Layer 5 of a small transformer language model trained on English Wikipedia (8 layers, counted from 0, width 64).
In attention head 0, each number of a token's query is one row of weights dot the token's vector x. The head spreads its attention over the tokens so far by the softmax of query dot key.

Query weights of the head. A number n stands for (n - 500) times 0.00097.
q0: 516 426 471 444 464 491 491 431 529 501 413 504 575 504 459 452 521 548 542 474 507 503 495 502 455 514 470 429 469 433 475 528 551 426 588 538 449 500 548 497 491 510 484 461 505 523 547 473 512 514 547 568 515 491 473 555 599 490 529 573 463 439 387 512
q1: 519 489 498 522 465 537 493 456 544 521 489 502 557 521 511 529 471 517 527 468 488 571 515 534 407 479 519 468 450 493 475 528 541 485 526 543 481 520 498 482 508 537 494 475 551 512 528 494 529 507 514 487 477 494 487 568 501 483 451 499 515 476 392 473
q2: 487 535 523 542 491 543 442 536 505 540 595 538 529 532 545 583 455 484 531 495 442 589 526 617 422 519 554 509 451 519 482 502 518 498 488 564 527 524 419 488 515 541 487 499 546 532 475 529 478 518 543 423 479 515 496 544 443 496 440 447 543 482 440 531
q3: 526 497 493 443 528 549 465 446 531 507 489 439 524 579 499 491 451 472 484 410 494 468 528 430 392 423 412 484 520 530 456 522 418 557 573 568 465 427 619 532 576 610 405 504 533 518 517 440 533 510 495 551 479 412 526 557 566 416 488 539 470 455 384 491
q4: 525 541 578 550 508 509 462 690 422 536 650 499 532 520 669 580 434 485 481 456 430 474 577 602 451 558 669 600 438 535 556 424 535 555 455 579 527 485 418 443 534 602 448 566 528 567 413 535 453 524 518 415 490 542 544 405 382 534 484 424 570 484 475 535
q5: 547 537 541 527 509 494 439 656 411 574 637 485 543 507 671 540 448 540 484 468 400 468 586 597 453 546 677 579 426 514 550 447 555 525 492 587 513 502 464 393 585 655 430 576 526 541 443 518 448 534 534 427 473 518 534 407 378 558 510 454 491 466 436 517
q6: 492 454 506 660 496 500 506 654 492 542 531 447 625 476 604 494 330 459 392 504 395 362 608 539 471 480 661 587 482 557 622 347 483 553 486 457 493 525 598 433 613 676 406 638 577 615 437 522 503 511 431 475 473 509 674 399 411 596 458 446 532 611 524 459
q7: 267 523 715 414 387 536 366 584 568 414 331 345 381 522 504 609 420 366 491 518 655 804 507 807 442 252 243 495 541 518 566 386 327 333 514 440 303 494 751 650 548 543 406 702 662 411 495 649 614 528 410 580 473 532 548 594 370 483 199 355 480 129 650 463
q8: 482 602 393 567 556 227 392 520 603 379 523 333 169 802 568 533 690 425 784 557 414 568 316 417 505 583 442 481 195 570 595 779 310 525 613 685 571 694 858 547 751 447 585 496 360 600 661 347 612 293 386 525 492 626 453 650 611 249 527 43 616 463 541 582
q9: 322 559 752 247 580 560 455 683 624 398 421 454 395 797 497 604 843 532 539 561 368 409 563 430 903 268 611 428 442 437 228 617 666 609 641 476 428 525 269 536 624 528 766 200 492 548 549 735 580 552 517 737 565 504 410 908 696 413 298 639 315 539 596 668
q10: 482 439 552 304 563 865 431 339 440 511 513 557 421 495 673 592 489 410 312 597 363 721 606 804 490 216 375 724 612 592 387 637 271 591 457 603 673 668 384 364 841 599 356 712 24 807 688 661 669 483 457 354 387 312 476 389 301 508 683 512 511 546 507 617
q11: 506 702 452 542 506 559 274 725 255 579 582 734 528 432 418 536 445 248 436 561 211 320 75 424 416 368 677 604 568 618 320 478 373 287 611 397 559 578 278 444 368 197 396 583 295 439 495 849 286 389 429 340 530 545 398 571 674 600 441 296 287 500 715 508
q12: 552 501 512 615 454 542 645 441 69 739 320 449 486 536 481 414 322 752 589 318 551 748 540 578 272 366 683 590 384 390 948 595 563 313 853 612 509 387 430 756 443 394 508 417 462 265 713 349 746 545 587 500 457 735 502 395 596 488 582 483 632 647 534 474
q13: 886 515 426 697 371 545 537 193 653 409 422 365 98 842 650 533 569 608 837 630 607 271 429 593 794 649 394 450 454 641 290 537 616 337 361 519 441 606 432 534 543 409 316 261 476 697 509 731 628 675 498 497 346 533 638 295 365 504 596 516 890 681 407 463
q14: 587 412 398 614 692 357 652 536 655 740 528 484 709 612 502 290 489 567 419 406 458 483 538 539 624 596 509 339 307 453 442 619 570 495 568 712 539 345 127 475 613 236 374 502 290 444 941 498 490 516 684 602 662 610 526 719 610 551 360 443 502 732 675 598
q15: 456 370 333 603 489 321 553 296 762 443 319 629 498 700 677 554 701 593 216 672 562 681 695 371 212 413 355 571 645 327 477 261 482 335 46 717 729 676 480 274 71 716 759 602 533 436 590 555 193 577 716 447 585 564 638 587 594 261 442 482 408 460 717 602
q16: 498 432 498 419 507 478 485 459 473 442 407 478 505 488 405 388 535 503 459 492 517 396 426 430 569 498 393 471 594 466 529 500 435 473 549 493 471 496 601 528 484 475 552 533 406 468 506 477 464 530 506 625 542 449 515 440 615 543 582 591 410 484 547 526
q17: 522 422 455 404 462 541 491 408 509 435 331 460 549 495 427 403 533 490 440 487 556 393 457 375 472 468 429 443 541 461 528 499 455 513 569 491 437 515 692 546 521 502 462 493 469 471 558 429 540 460 509 637 521 438 490 526 623 484 567 633 398 468 440 502
q18: 503 468 448 445 500 543 494 357 557 473 366 468 543 526 420 411 513 489 468 493 553 427 465 370 442 431 400 456 545 499 490 515 445 515 591 482 429 486 677 527 537 536 460 492 503 446 542 415 569 469 470 603 490 417 519 550 619 486 534 589 394 476 427 472
q19: 470 427 445 490 488 483 568 334 562 438 312 480 509 475 359 388 517 506 453 547 561 444 442 359 517 446 350 446 590 504 501 516 453 484 560 377 461 536 648 526 476 431 540 481 469 425 555 443 559 458 427 606 507 455 529 524 611 519 541 593 403 510 535 433
q20: 493 514 506 482 492 550 438 577 472 527 543 507 526 506 518 550 454 437 512 475 481 509 504 592 395 528 533 532 459 441 476 507 474 507 535 570 520 522 440 524 511 548 421 518 540 509 475 502 499 516 563 441 479 516 487 537 508 481 477 486 538 447 427 567
q21: 506 484 544 483 462 555 442 578 504 446 470 496 624 540 532 580 414 435 435 440 431 503 518 583 315 475 579 498 476 498 538 463 390 547 502 520 533 483 508 580 474 501 492 569 563 536 413 552 528 511 514 440 509 529 536 490 555 463 492 490 555 468 404 547
q22: 488 572 502 455 466 514 441 741 419 562 556 531 531 477 665 588 426 383 441 465 502 421 520 533 450 465 620 612 490 480 600 359 394 664 444 534 549 509 490 525 527 585 366 655 529 563 361 543 489 510 536 380 483 532 596 335 442 507 460 473 539 470 452 654
q23: 747 412 661 590 300 492 452 547 268 345 484 412 424 770 478 453 347 590 498 488 383 524 410 607 379 565 620 402 330 557 545 474 385 419 445 370 570 460 388 323 589 500 527 548 475 218 554 402 507 501 533 255 507 299 510 558 561 607 505 519 332 527 469 568
q24: 508 248 395 533 435 628 736 753 395 296 600 131 230 463 521 287 574 568 470 587 593 643 570 351 360 814 502 481 444 754 332 477 453 677 489 401 555 579 402 353 432 430 636 500 370 701 516 157 513 482 557 466 296 524 641 641 409 471 373 296 574 603 635 686
q25: 245 527 499 565 449 519 372 197 302 548 383 751 427 246 515 625 711 379 481 583 507 503 672 317 272 398 745 388 614 420 576 568 481 662 298 539 715 724 443 592 539 458 548 604 483 430 276 399 705 591 748 363 551 249 546 521 777 526 596 573 491 380 504 533
q26: 539 607 358 612 440 582 376 577 415 364 394 563 700 501 566 600 610 438 494 334 356 428 451 461 233 539 560 549 561 326 641 352 660 371 551 288 700 483 564 749 607 703 550 635 538 545 520 417 594 380 299 490 721 769 685 266 423 677 446 555 309 428 563 545
q27: 507 363 433 207 433 623 488 343 278 463 448 756 589 667 430 379 712 570 691 501 341 818 604 454 712 622 677 571 381 463 483 435 674 523 521 597 924 377 651 282 530 462 644 442 716 348 524 546 479 419 189 668 482 399 434 487 163 434 419 514 634 602 660 387
q28: 643 311 352 678 404 377 666 345 752 254 678 511 608 643 221 628 290 469 318 379 410 541 197 518 845 607 369 470 288 401 700 548 407 529 140 503 651 355 420 421 707 611 205 465 287 362 525 243 380 458 410 397 787 537 528 523 569 481 735 625 454 462 447 427
q29: 665 756 506 421 565 565 556 206 407 617 435 494 443 432 562 649 362 631 554 528 860 695 326 322 653 410 413 408 613 356 334 400 600 475 659 524 646 489 543 539 387 495 307 283 490 833 556 464 385 404 521 308 305 468 283 284 721 213 500 270 383 408 834 224
q30: 729 529 468 658 659 217 381 273 455 793 684 242 481 571 572 429 584 441 554 751 200 581 587 526 360 657 509 698 667 357 519 575 624 256 386 410 436 529 370 760 341 437 554 771 549 533 341 284 555 455 465 471 643 228 356 454 438 530 344 445 432 395 358 229
q31: 607 373 560 396 376 395 365 476 512 643 418 521 849 426 390 573 678 576 329 611 253 553 419 452 466 779 236 321 264 553 618 443 362 753 431 470 233 596 513 439 591 619 946 630 740 822 578 617 795 482 556 129 199 459 152 523 584 538 674 637 328 552 540 548

Each question shows a short text with each token's key, already scaled and adjusted for position as the last token sees it. A number n stands for (n - 500) times 0.0026.

Then comes the last token's vector x. A number n stands for (n - 500) times 0.0082.

0 " required": 458 568 551 598 393 387 296 460 608 618 402 500 578 652 628 575 559 444 574 541 532 528 408 520 442 544 402 526 545 653 549 535
1 ".": 412 608 539 596 379 388 257 505 558 582 387 507 570 618 653 552 452 490 597 546 528 508 397 440 475 512 386 492 527 610 477 530
2 " A": 442 611 545 607 386 393 250 516 493 563 368 424 517 544 642 614 408 514 600 534 528 518 401 438 536 462 408 532 560 605 470 516
3 " post": 542 602 511 607 363 377 279 489 512 563 538 445 610 650 544 443 406 574 627 580 525 537 384 488 592 504 416 510 497 519 633 497
4 "grad": 561 548 501 557 423 427 358 466 661 531 484 393 503 523 470 571 485 563 564 548 525 552 426 494 561 686 442 744 492 553 577 341
5 "ua": 509 482 472 488 471 493 464 395 738 591 384 477 429 328 510 532 508 500 488 532 482 501 482 394 447 605 328 691 498 393 577 537
6 "te": 509 509 506 500 504 489 428 635 630 473 487 353 569 556 592 576 533 514 499 492 472 474 507 512 416 535 315 651 498 516 239 362
x: 679 632 543 297 600 643 488 467 605 696 425 549 283 460 393 514 348 683 517 729 594 453 349 549 502 410 314 542 475 720 549 659 492 507 521 650 529 352 473 419 346 244 556 390 652 458 346 547 617 457 576 329 461 481 329 716 682 480 391 482 803 658 393 289
Which token does the last token look at most? 1 "."

0 " of": 452 559 541 581 396 390 280 455 499 567 363 553 580 652 620 513 543 454 555 521 526 505 360 552 474 481 414 526 524 625 586 422
1 " the": 443 574 535 594 380 370 266 435 495 544 353 485 524 607 578 513 503 474 577 538 521 505 343 490 488 539 388 563 484 619 596 480
2 " Nur": 469 614 552 622 386 381 280 467 502 499 362 485 617 628 500 494 418 519 597 514 538 513 337 586 559 538 459 499 545 503 586 533
3 "si": 512 505 509 500 520 515 501 326 439 339 411 548 473 413 464 757 488 501 495 484 481 477 516 384 456 608 626 464 540 570 666 479
4 "ng": 512 503 479 476 491 518 485 418 636 511 496 657 486 281 523 514 484 493 485 522 464 478 497 513 443 690 291 393 504 546 415 640
5 " &": 484 489 498 501 481 474 394 520 580 536 375 514 624 581 655 310 514 492 477 480 477 455 452 594 467 345 310 593 531 464 451 637
6 " Health": 461 476 485 566 420 389 358 396 394 492 459 494 667 574 632 582 562 579 581 546 505 497 325 498 430 553 413 466 509 576 662 456
x: 582 357 436 312 790 487 583 327 462 586 570 516 485 858 360 368 610 583 475 556 341 406 491 524 281 660 510 614 530 518 533 723 423 350 511 674 612 547 318 503 390 142 375 409 450 339 496 486 555 474 488 396 514 446 445 563 530 454 376 538 742 373 573 358
Which token does the last token look at most? 0 " of"

0 "end": 474 547 549 569 423 410 345 467 639 521 368 515 655 680 580 557 552 441 542 520 506 493 365 567 437 448 452 520 531 635 590 533
1 "us": 447 567 530 572 412 405 344 478 636 529 373 539 645 676 614 561 509 476 557 534 504 500 397 534 445 416 448 576 480 644 538 556
2 ".": 491 595 519 585 390 398 282 518 558 552 360 527 597 631 654 561 412 532 593 548 520 502 399 462 445 463 394 511 505 575 469 524
3 "\n": 554 567 504 565 384 420 239 457 467 576 462 418 568 668 589 605 425 560 584 529 511 478 377 431 550 492 422 529 537 572 500 489
4 "-": 548 500 479 541 402 413 248 570 503 590 440 479 529 615 684 478 531 551 543 525 513 486 415 514 628 410 416 479 600 570 449 413
5 " Pu": 567 512 475 613 361 373 274 511 469 524 408 453 564 555 542 503 593 637 629 573 521 517 345 470 500 481 429 416 570 496 530 554
6 "bl": 450 460 470 523 455 447 374 478 461 649 512 242 603 596 506 613 528 518 528 523 500 497 453 442 566 597 638 553 488 539 412 637
x: 725 530 519 488 575 296 539 528 887 346 360 548 619 531 530 465 733 570 497 547 706 342 132 642 341 623 363 535 577 518 448 715 468 396 295 603 503 383 568 591 674 544 587 381 496 447 608 396 436 513 508 702 386 669 321 399 447 395 608 637 442 439 615 293
Which token does the last token look at most, and with what share of its attention? 5 " Pu", with about 30%

0 " Nur": 467 557 568 590 422 408 335 430 501 463 336 526 598 642 507 594 543 436 541 477 522 491 354 571 498 557 489 424 572 468 635 532
1 "si": 484 504 517 503 517 500 479 342 468 434 348 493 527 497 526 760 508 485 489 476 476 471 466 445 423 582 572 437 571 572 681 575
2 "ng": 464 539 497 524 451 462 410 410 643 481 400 558 587 477 569 546 470 498 531 535 477 483 440 515 452 636 275 449 497 592 490 695
3 " spoke": 491 567 529 558 440 428 369 465 487 544 400 456 639 612 614 421 451 505 547 501 496 477 354 499 443 485 264 523 567 519 441 575
4 " in": 581 546 484 585 384 389 276 440 536 531 423 539 537 612 564 469 498 583 591 559 513 510 387 481 424 585 406 585 576 595 480 472
5 " favour": 554 506 473 582 379 380 303 484 372 608 455 452 493 557 506 520 577 610 607 584 529 542 398 559 502 565 371 560 505 594 510 512
6 " of": 480 479 472 560 405 396 299 446 527 528 379 520 562 625 601 568 545 554 548 546 506 499 391 500 474 567 381 551 562 654 488 396
x: 594 470 523 356 512 576 595 284 619 580 428 491 388 622 543 375 526 776 450 510 498 480 376 433 538 391 558 375 562 464 378 478 537 470 609 462 603 537 432 516 101 158 681 490 504 557 373 464 635 577 673 552 578 390 371 591 517 320 602 387 620 594 426 360
Which two tokens does the last token look at most, in order? 6 " of", 5 " favour"

0 " 77": 396 614 571 623 367 363 252 500 584 573 407 462 660 602 706 504 579 437 604 539 537 508 395 476 544 489 418 549 526 560 483 491
1 " e": 365 640 550 625 359 373 200 518 523 587 394 507 624 615 649 550 459 488 615 530 552 528 427 539 525 544 466 537 547 556 447 502
2 "6": 472 600 517 595 376 363 258 416 445 613 384 537 640 606 648 497 391 543 608 550 526 499 425 548 475 597 463 388 635 605 463 486
3 "l": 524 528 494 540 440 396 334 505 571 685 411 421 711 678 726 466 466 527 539 526 480 475 417 624 419 538 473 606 515 582 510 615
4 "b": 522 516 481 534 426 406 348 582 512 471 266 510 633 748 494 523 494 542 547 537 484 465 437 629 382 408 413 539 413 598 690 492
5 " of": 526 512 489 557 407 397 282 536 547 537 318 557 572 733 629 552 535 560 548 531 496 481 345 636 403 388 417 568 562 519 604 435
6 " cop": 488 474 456 576 368 365 253 463 484 596 300 426 590 643 510 496 570 591 584 574 506 514 350 494 510 431 427 526 559 550 672 597
x: 431 528 464 286 560 407 519 326 703 479 355 635 387 587 500 606 671 462 692 419 571 292 209 698 290 501 426 472 460 531 400 473 645 547 409 587 527 443 451 576 455 574 631 378 567 490 445 584 606 566 386 477 686 217 190 405 470 382 458 452 714 204 761 425
Which token does the last token look at most, and with what share of its attention? 4 "b", with about 30%

0 " a": 443 582 559 609 360 367 189 560 584 527 450 393 501 611 544 475 574 437 587 543 537 529 395 420 464 491 372 582 555 638 462 510
1 " university": 418 590 534 589 382 369 302 508 536 625 527 409 520 699 570 482 488 486 593 569 524 535 395 475 520 549 327 653 466 576 642 396
2 "-": 513 506 482 511 480 488 352 425 533 680 385 425 528 528 682 549 464 534 517 520 497 515 475 456 586 671 399 743 424 477 701 400
3 "wide": 591 570 487 571 375 387 270 458 527 527 385 352 564 492 554 432 409 584 606 595 534 546 451 524 579 616 334 468 594 645 622 453
4 " cost": 628 566 490 622 356 365 264 454 528 535 379 473 574 582 544 499 506 629 642 579 533 529 387 534 550 628 339 439 569 484 539 594
5 " cut": 575 510 461 588 358 372 254 455 508 504 394 450 484 623 413 445 592 627 613 591 524 524 417 447 420 612 420 506 642 617 580 602
6 "ting": 467 477 473 490 461 438 370 476 556 571 438 391 335 653 431 472 524 507 500 530 494 499 530 455 308 728 414 505 706 625 492 650
x: 507 481 587 322 635 504 462 377 597 645 585 333 603 586 382 513 514 529 440 591 462 384 285 643 538 479 393 416 364 494 437 626 406 632 354 436 546 391 620 602 228 109 458 429 677 484 453 496 698 549 468 383 529 284 327 537 560 377 456 767 632 407 540 350
Which token does the last token look at most, and with what share of its attention? 5 " cut", with about 40%

0 " ne": 446 588 582 618 387 400 295 459 538 524 386 542 523 678 462 474 584 415 584 521 546 521 418 534 487 518 457 401 625 521 405 445
1 "ph": 443 552 539 548 454 462 379 338 556 634 401 473 521 720 477 382 515 467 544 518 508 502 461 489 533 455 470 417 703 546 402 446
2 "ew": 443 596 535 582 403 398 323 461 569 516 421 453 567 710 576 583 442 500 584 552 512 504 404 575 477 398 442 496 646 597 477 511
3 "s": 514 548 499 546 421 413 347 509 631 557 414 557 577 696 652 562 464 527 557 546 490 488 425 488 450 384 403 444 509 678 469 547
4 ",": 514 520 491 524 419 428 281 511 614 593 323 564 555 673 653 526 510 523 520 503 493 472 368 514 474 465 398 460 551 583 555 484
5 " Pu": 570 514 475 616 362 373 277 499 483 528 395 476 576 550 547 497 593 638 630 572 523 517 347 482 474 508 435 437 582 482 543 546
6 "bl": 452 462 472 524 466 451 392 457 486 653 483 256 632 586 519 608 526 515 529 519 500 494 461 431 571 635 651 541 494 517 430 631
x: 758 504 472 508 591 285 497 536 872 324 326 533 636 534 500 474 762 537 468 555 699 351 171 646 344 646 382 536 548 519 477 704 462 427 278 623 513 364 565 632 661 549 581 405 505 443 597 386 456 506 520 676 391 674 327 398 492 391 590 624 473 402 649 296
Which token does the last token look at most, and with what share of its attention? 2 "ew", with about 30%

0 " comp": 424 610 589 641 360 365 265 481 499 504 427 494 569 572 504 476 601 409 611 547 554 539 394 575 506 568 439 528 589 555 512 443
1 "ani": 449 550 550 559 475 474 429 377 673 522 353 465 728 513 549 649 518 462 530 495 507 511 426 484 470 460 452 578 634 660 492 584
2 "on": 462 543 511 531 455 451 399 321 596 531 361 475 521 511 584 525 473 492 536 533 488 494 461 454 586 692 260 636 560 590 447 462
3 ",": 496 515 493 501 437 449 301 414 609 539 355 541 486 731 560 537 510 493 498 496 490 468 374 517 585 577 287 544 474 564 503 470
4 " Fu": 620 568 497 625 371 384 278 470 410 528 439 468 580 524 571 597 507 624 634 557 538 525 358 560 495 588 410 511 543 468 532 516
5 "l": 496 501 500 519 512 498 507 343 376 736 507 524 646 378 547 591 510 504 511 496 490 491 480 480 595 688 580 483 400 596 394 583
6 "vi": 513 506 506 512 481 454 371 508 360 512 323 448 646 481 450 583 487 486 493 479 482 461 399 527 409 572 501 438 296 617 689 579
x: 738 409 566 496 336 372 527 373 675 576 470 748 523 628 397 485 560 605 588 212 651 389 172 530 335 361 452 445 481 648 492 708 276 538 437 681 509 535 336 516 395 516 483 251 319 268 617 584 459 409 635 319 480 437 515 670 492 545 464 124 613 315 613 358
Which two tokens does the last token look at most, in order? 3 ",", 1 "ani"

0 " Bac": 473 566 563 603 394 401 309 412 632 508 373 513 685 658 539 541 569 432 565 522 537 518 361 560 529 481 481 491 538 499 587 423
1 "hel": 473 524 514 528 466 451 446 423 710 486 352 465 661 635 575 596 517 483 515 518 490 500 428 608 653 416 536 555 576 488 667 408
2 "or": 482 535 516 531 462 447 428 459 604 487 203 434 530 635 520 725 484 495 522 522 488 490 445 489 517 404 381 398 516 574 563 517
3 " of": 532 567 509 569 400 404 303 468 563 514 284 545 527 678 564 528 449 539 568 543 506 494 377 533 522 471 354 510 496 558 573 366
4 " Nur": 573 558 515 611 398 391 306 432 501 529 316 501 606 629 541 522 502 588 599 526 524 504 333 585 567 560 447 500 538 472 637 499
5 "si": 504 506 511 508 520 505 504 294 413 417 367 540 489 405 537 726 518 509 507 489 484 482 491 405 485 644 581 444 558 570 718 468
6 "ng": 499 500 482 486 487 498 479 398 610 479 442 626 525 300 563 542 526 515 496 524 463 474 472 524 456 714 268 381 535 538 504 653
x: 457 591 513 403 514 517 647 426 551 591 607 640 476 631 401 241 510 468 474 533 590 382 339 670 566 544 248 466 225 628 458 664 458 509 526 544 603 332 499 549 251 159 530 446 715 345 656 489 686 517 602 295 344 359 332 619 561 388 465 562 705 468 505 404
Which two tokens does the last token look at most, in order? 3 " of", 4 " Nur"

0 " Royal": 447 558 550 586 420 406 338 469 496 477 406 544 627 438 608 338 548 451 556 519 523 510 378 420 418 538 473 696 464 533 642 443
1 " College": 421 596 543 602 395 387 339 475 543 495 398 567 666 530 598 429 483 480 591 549 523 518 386 470 444 513 416 655 413 616 597 457
2 " of": 471 597 526 593 388 401 309 447 560 534 373 576 589 529 699 531 415 519 584 535 507 496 362 431 519 493 391 528 473 516 634 460
3 " Nur": 550 584 529 607 401 396 311 431 502 517 306 492 621 585 549 529 442 559 593 518 529 508 348 564 566 579 458 519 528 456 658 495
4 "si": 515 502 510 498 522 509 509 328 423 426 350 510 478 389 536 725 510 502 496 484 483 482 500 400 465 640 566 406 562 560 721 510
5 "ng": 515 504 485 483 494 506 491 410 615 485 433 591 490 313 552 578 513 505 493 519 469 481 491 498 451 711 289 340 541 530 510 672
6 " spoke": 507 501 486 569 417 414 338 444 457 553 406 466 633 582 630 415 567 585 574 532 495 480 343 472 434 540 261 530 577 521 471 561
x: 511 532 515 383 429 475 672 231 659 572 479 720 405 529 349 541 588 484 587 548 594 402 548 592 561 552 454 330 376 488 661 570 481 638 431 764 920 378 284 468 431 165 479 382 688 565 349 360 756 612 465 591 515 463 378 484 553 583 627 370 674 381 638 438
Which token does the last token look at most? 6 " spoke"

0 " graduated": 467 550 533 570 406 402 342 487 539 583 471 477 529 582 573 486 543 464 560 544 525 520 412 492 515 551 388 547 493 612 562 453
1 " from": 437 573 526 582 404 406 312 498 531 588 432 496 544 543 581 467 484 489 577 537 529 522 427 504 543 571 435 525 528 587 493 488
2 " the": 477 569 512 577 401 395 313 490 494 573 424 462 489 523 560 471 445 518 581 548 518 512 405 477 523 572 430 556 493 594 519 493
3 " programme": 534 549 504 558 420 407 341 503 526 608 430 435 550 542 547 475 447 540 569 547 515 517 418 502 570 566 415 600 480 575 541 468
4 ".": 577 528 484 556 408 422 315 505 545 555 422 480 562 575 602 485 526 579 581 557 514 508 432 460 537 529 419 515 524 575 481 491
5 " As": 545 518 496 576 420 415 335 565 444 548 441 425 549 539 548 574 543 579 578 537 514 511 394 573 519 533 421 557 556 543 463 484
6 " of": 453 457 452 554 411 414 345 541 479 553 449 532 556 509 592 474 548 560 562 563 507 507 416 471 488 518 503 548 473 569 533 329
x: 586 256 526 313 755 568 648 517 621 366 309 516 269 652 412 384 656 663 501 368 447 517 328 402 585 403 295 416 731 564 362 496 722 466 791 392 521 566 506 469 237 337 568 346 472 428 519 466 511 407 722 688 538 423 367 611 475 308 503 437 458 635 448 367
Which token does the last token look at most? 4 "."

0 " Marc": 478 543 561 578 448 443 380 503 487 536 462 668 616 564 603 429 531 446 539 486 519 502 412 560 567 366 584 442 430 532 369 364
1 "us": 466 549 518 548 456 457 421 495 533 516 392 646 660 560 667 526 483 499 543 516 511 501 494 510 532 344 515 453 417 612 331 463
2 " Mas": 471 582 535 575 436 438 377 469 487 517 386 543 686 667 627 569 462 503 558 510 528 525 407 631 443 471 432 540 464 435 539 459
3 "c": 473 531 516 507 511 518 497 577 347 435 528 514 479 539 384 613 471 495 513 485 487 473 507 587 336 461 655 671 518 352 493 403
4 "ulu": 516 499 487 507 488 475 472 631 616 597 335 442 580 568 434 470 507 523 515 532 492 494 493 558 356 391 602 624 428 345 567 455
5 "s": 512 497 479 520 466 459 429 511 540 515 381 452 600 521 667 588 518 529 524 526 485 493 453 492 537 634 276 490 342 387 524 543
6 ",": 485 498 491 517 437 439 311 527 542 591 276 556 559 601 659 560 488 510 499 483 487 464 369 526 497 498 416 468 521 482 588 464
x: 579 377 603 474 562 485 636 345 609 454 385 511 391 586 331 372 501 613 482 559 541 612 383 506 619 415 206 600 516 539 448 425 413 391 578 373 618 376 392 583 302 23 750 476 534 558 572 551 559 630 452 519 594 414 447 570 584 474 507 443 567 419 691 331
Which two tokens does the last token look at most, in order? 6 ",", 2 " Mas"

0 " in": 428 592 563 618 359 358 231 484 501 578 445 528 540 654 593 508 570 433 594 540 539 519 361 541 442 528 431 510 595 613 522 389
1 " favour": 389 626 564 621 364 364 268 476 358 619 446 440 491 584 507 522 487 468 612 565 553 558 390 563 507 564 343 545 510 629 512 508
2 " of": 478 568 515 584 390 378 261 453 523 546 360 520 567 650 622 582 443 515 565 530 524 506 381 502 471 562 362 541 561 683 493 363
3 " keep": 535 598 516 600 378 392 252 485 381 548 429 434 608 636 549 534 413 559 610 555 534 531 380 516 472 548 349 617 504 638 562 486
4 "ing": 547 524 489 529 443 430 343 417 373 587 476 390 483 610 644 639 494 533 542 543 500 511 464 431 369 618 373 631 650 702 486 441
5 " the": 550 515 465 588 364 357 237 449 511 519 385 454 479 650 564 493 546 591 594 579 507 506 354 464 466 582 346 580 510 635 573 500
6 " School": 460 455 444 560 363 338 318 441 519 566 461 451 653 635 571 472 572 581 581 602 496 515 353 477 516 477 274 566 506 567 614 461
x: 545 402 428 340 633 648 603 309 574 693 453 534 543 842 225 317 572 711 501 584 399 403 486 393 408 612 507 574 382 492 334 655 475 465 300 711 543 447 448 571 373 146 401 481 459 444 526 383 490 576 451 467 464 318 598 449 305 558 306 489 643 359 531 523
Which two tokens does the last token look at most, in order? 6 " School", 5 " the"

0 " 12": 386 618 570 623 354 350 252 480 617 588 366 477 596 615 664 499 584 432 608 556 529 501 383 496 553 442 425 442 583 593 500 538
1 ".": 403 609 513 585 373 371 237 557 606 600 326 408 585 531 689 495 392 535 602 552 527 505 437 398 562 505 438 444 551 544 446 633
2 "4": 494 596 505 586 361 353 236 616 539 625 343 373 507 496 655 582 368 565 613 566 517 496 429 475 484 499 394 388 619 484 505 447
3 " e": 616 606 498 628 343 363 187 608 491 573 449 471 572 579 585 586 381 620 641 557 551 531 445 569 476 572 472 558 553 505 394 507
4 "6": 614 512 462 579 376 359 268 477 385 662 463 518 631 493 594 487 534 605 604 562 517 491 444 587 389 697 502 354 650 545 455 535
5 "oz": 550 504 489 555 441 413 362 597 480 691 544 385 668 418 657 353 565 561 555 524 483 479 407 617 353 702 486 589 457 497 479 673
6 "t": 477 474 478 496 487 487 437 658 566 359 673 564 620 224 679 345 515 503 489 508 478 486 519 626 376 598 421 647 448 496 540 574
x: 633 698 619 537 407 419 451 505 434 715 422 558 419 598 311 376 519 408 405 596 445 469 317 626 335 530 232 476 395 585 257 444 302 408 472 641 561 431 312 593 421 500 632 425 783 278 561 672 641 336 790 409 511 460 351 478 448 368 181 497 664 458 279 282
Which token does the last token look at most, and with what share of its attention? 0 " 12", with about 20%

0 " was": 471 562 543 602 356 348 209 581 603 589 432 494 556 544 609 486 561 451 577 548 541 528 337 555 529 588 440 582 508 619 547 410
1 " offered": 413 598 536 607 356 351 234 504 574 606 399 446 584 605 595 534 484 484 600 564 534 521 374 492 523 556 396 498 560 671 523 470
2 " in": 473 607 513 614 350 356 217 518 574 586 444 522 529 546 621 429 400 540 619 568 534 531 386 494 528 605 412 539 565 638 542 442
3 " 1998": 603 606 503 618 344 351 246 504 548 572 451 447 559 483 627 480 385 604 652 598 535 525 392 531 523 527 450 511 639 574 511 447
4 ".": 609 536 472 580 357 379 221 521 599 541 444 465 618 575 667 504 542 615 615 585 517 513 399 434 564 539 377 476 548 604 473 500
5 "\n\n": 549 499 464 573 362 392 200 491 528 553 437 420 522 724 575 565 581 602 596 565 510 490 368 438 572 528 388 476 518 571 452 500
6 "In": 448 440 434 602 351 362 231 555 542 499 513 474 509 671 601 489 601 627 621 600 523 526 384 536 576 489 421 484 623 593 491 498
x: 652 489 611 198 619 613 664 516 506 368 590 270 335 572 380 741 520 793 527 336 418 419 403 530 482 417 432 472 665 416 480 434 797 530 452 468 773 611 502 564 287 443 510 126 500 650 564 399 503 451 613 566 729 526 236 629 608 690 352 436 687 481 618 541
Which token does the last token look at most? 1 " offered"

0 ".": 427 574 547 577 410 414 322 503 526 554 405 465 559 567 613 546 541 457 568 528 524 506 422 441 485 495 412 500 537 561 470 525
1 " f": 403 600 553 592 407 410 331 534 441 494 420 502 600 559 558 494 489 473 582 526 529 509 428 513 472 482 452 484 539 595 437 492
2 ".": 534 548 491 550 423 420 354 572 583 593 408 523 586 530 600 569 421 552 561 536 508 499 463 453 452 558 491 376 502 557 530 531
3 ",": 553 533 499 543 432 431 345 557 502 603 355 436 583 547 621 581 475 541 548 510 506 490 419 448 454 474 502 424 538 543 527 457
4 " dedicated": 568 537 486 574 396 395 345 492 556 575 408 470 568 555 538 597 499 572 582 565 512 507 395 474 503 538 451 464 525 590 501 525
5 " a": 526 501 480 549 421 424 320 558 560 561 369 437 438 467 540 565 543 557 556 549 508 516 424 437 507 489 418 566 512 611 482 537
6 " to": 442 451 447 554 393 402 278 525 550 511 439 473 484 544 536 468 551 561 560 566 521 520 433 472 535 564 441 551 567 563 494 450
x: 610 318 661 289 471 502 565 168 601 563 399 355 390 608 503 430 518 645 393 496 414 425 336 311 554 398 292 371 681 542 392 357 474 533 505 416 607 521 470 658 166 279 662 294 392 569 531 504 596 464 635 680 683 508 397 687 632 355 559 577 523 652 470 416
Which token does the last token look at most? 4 " dedicated"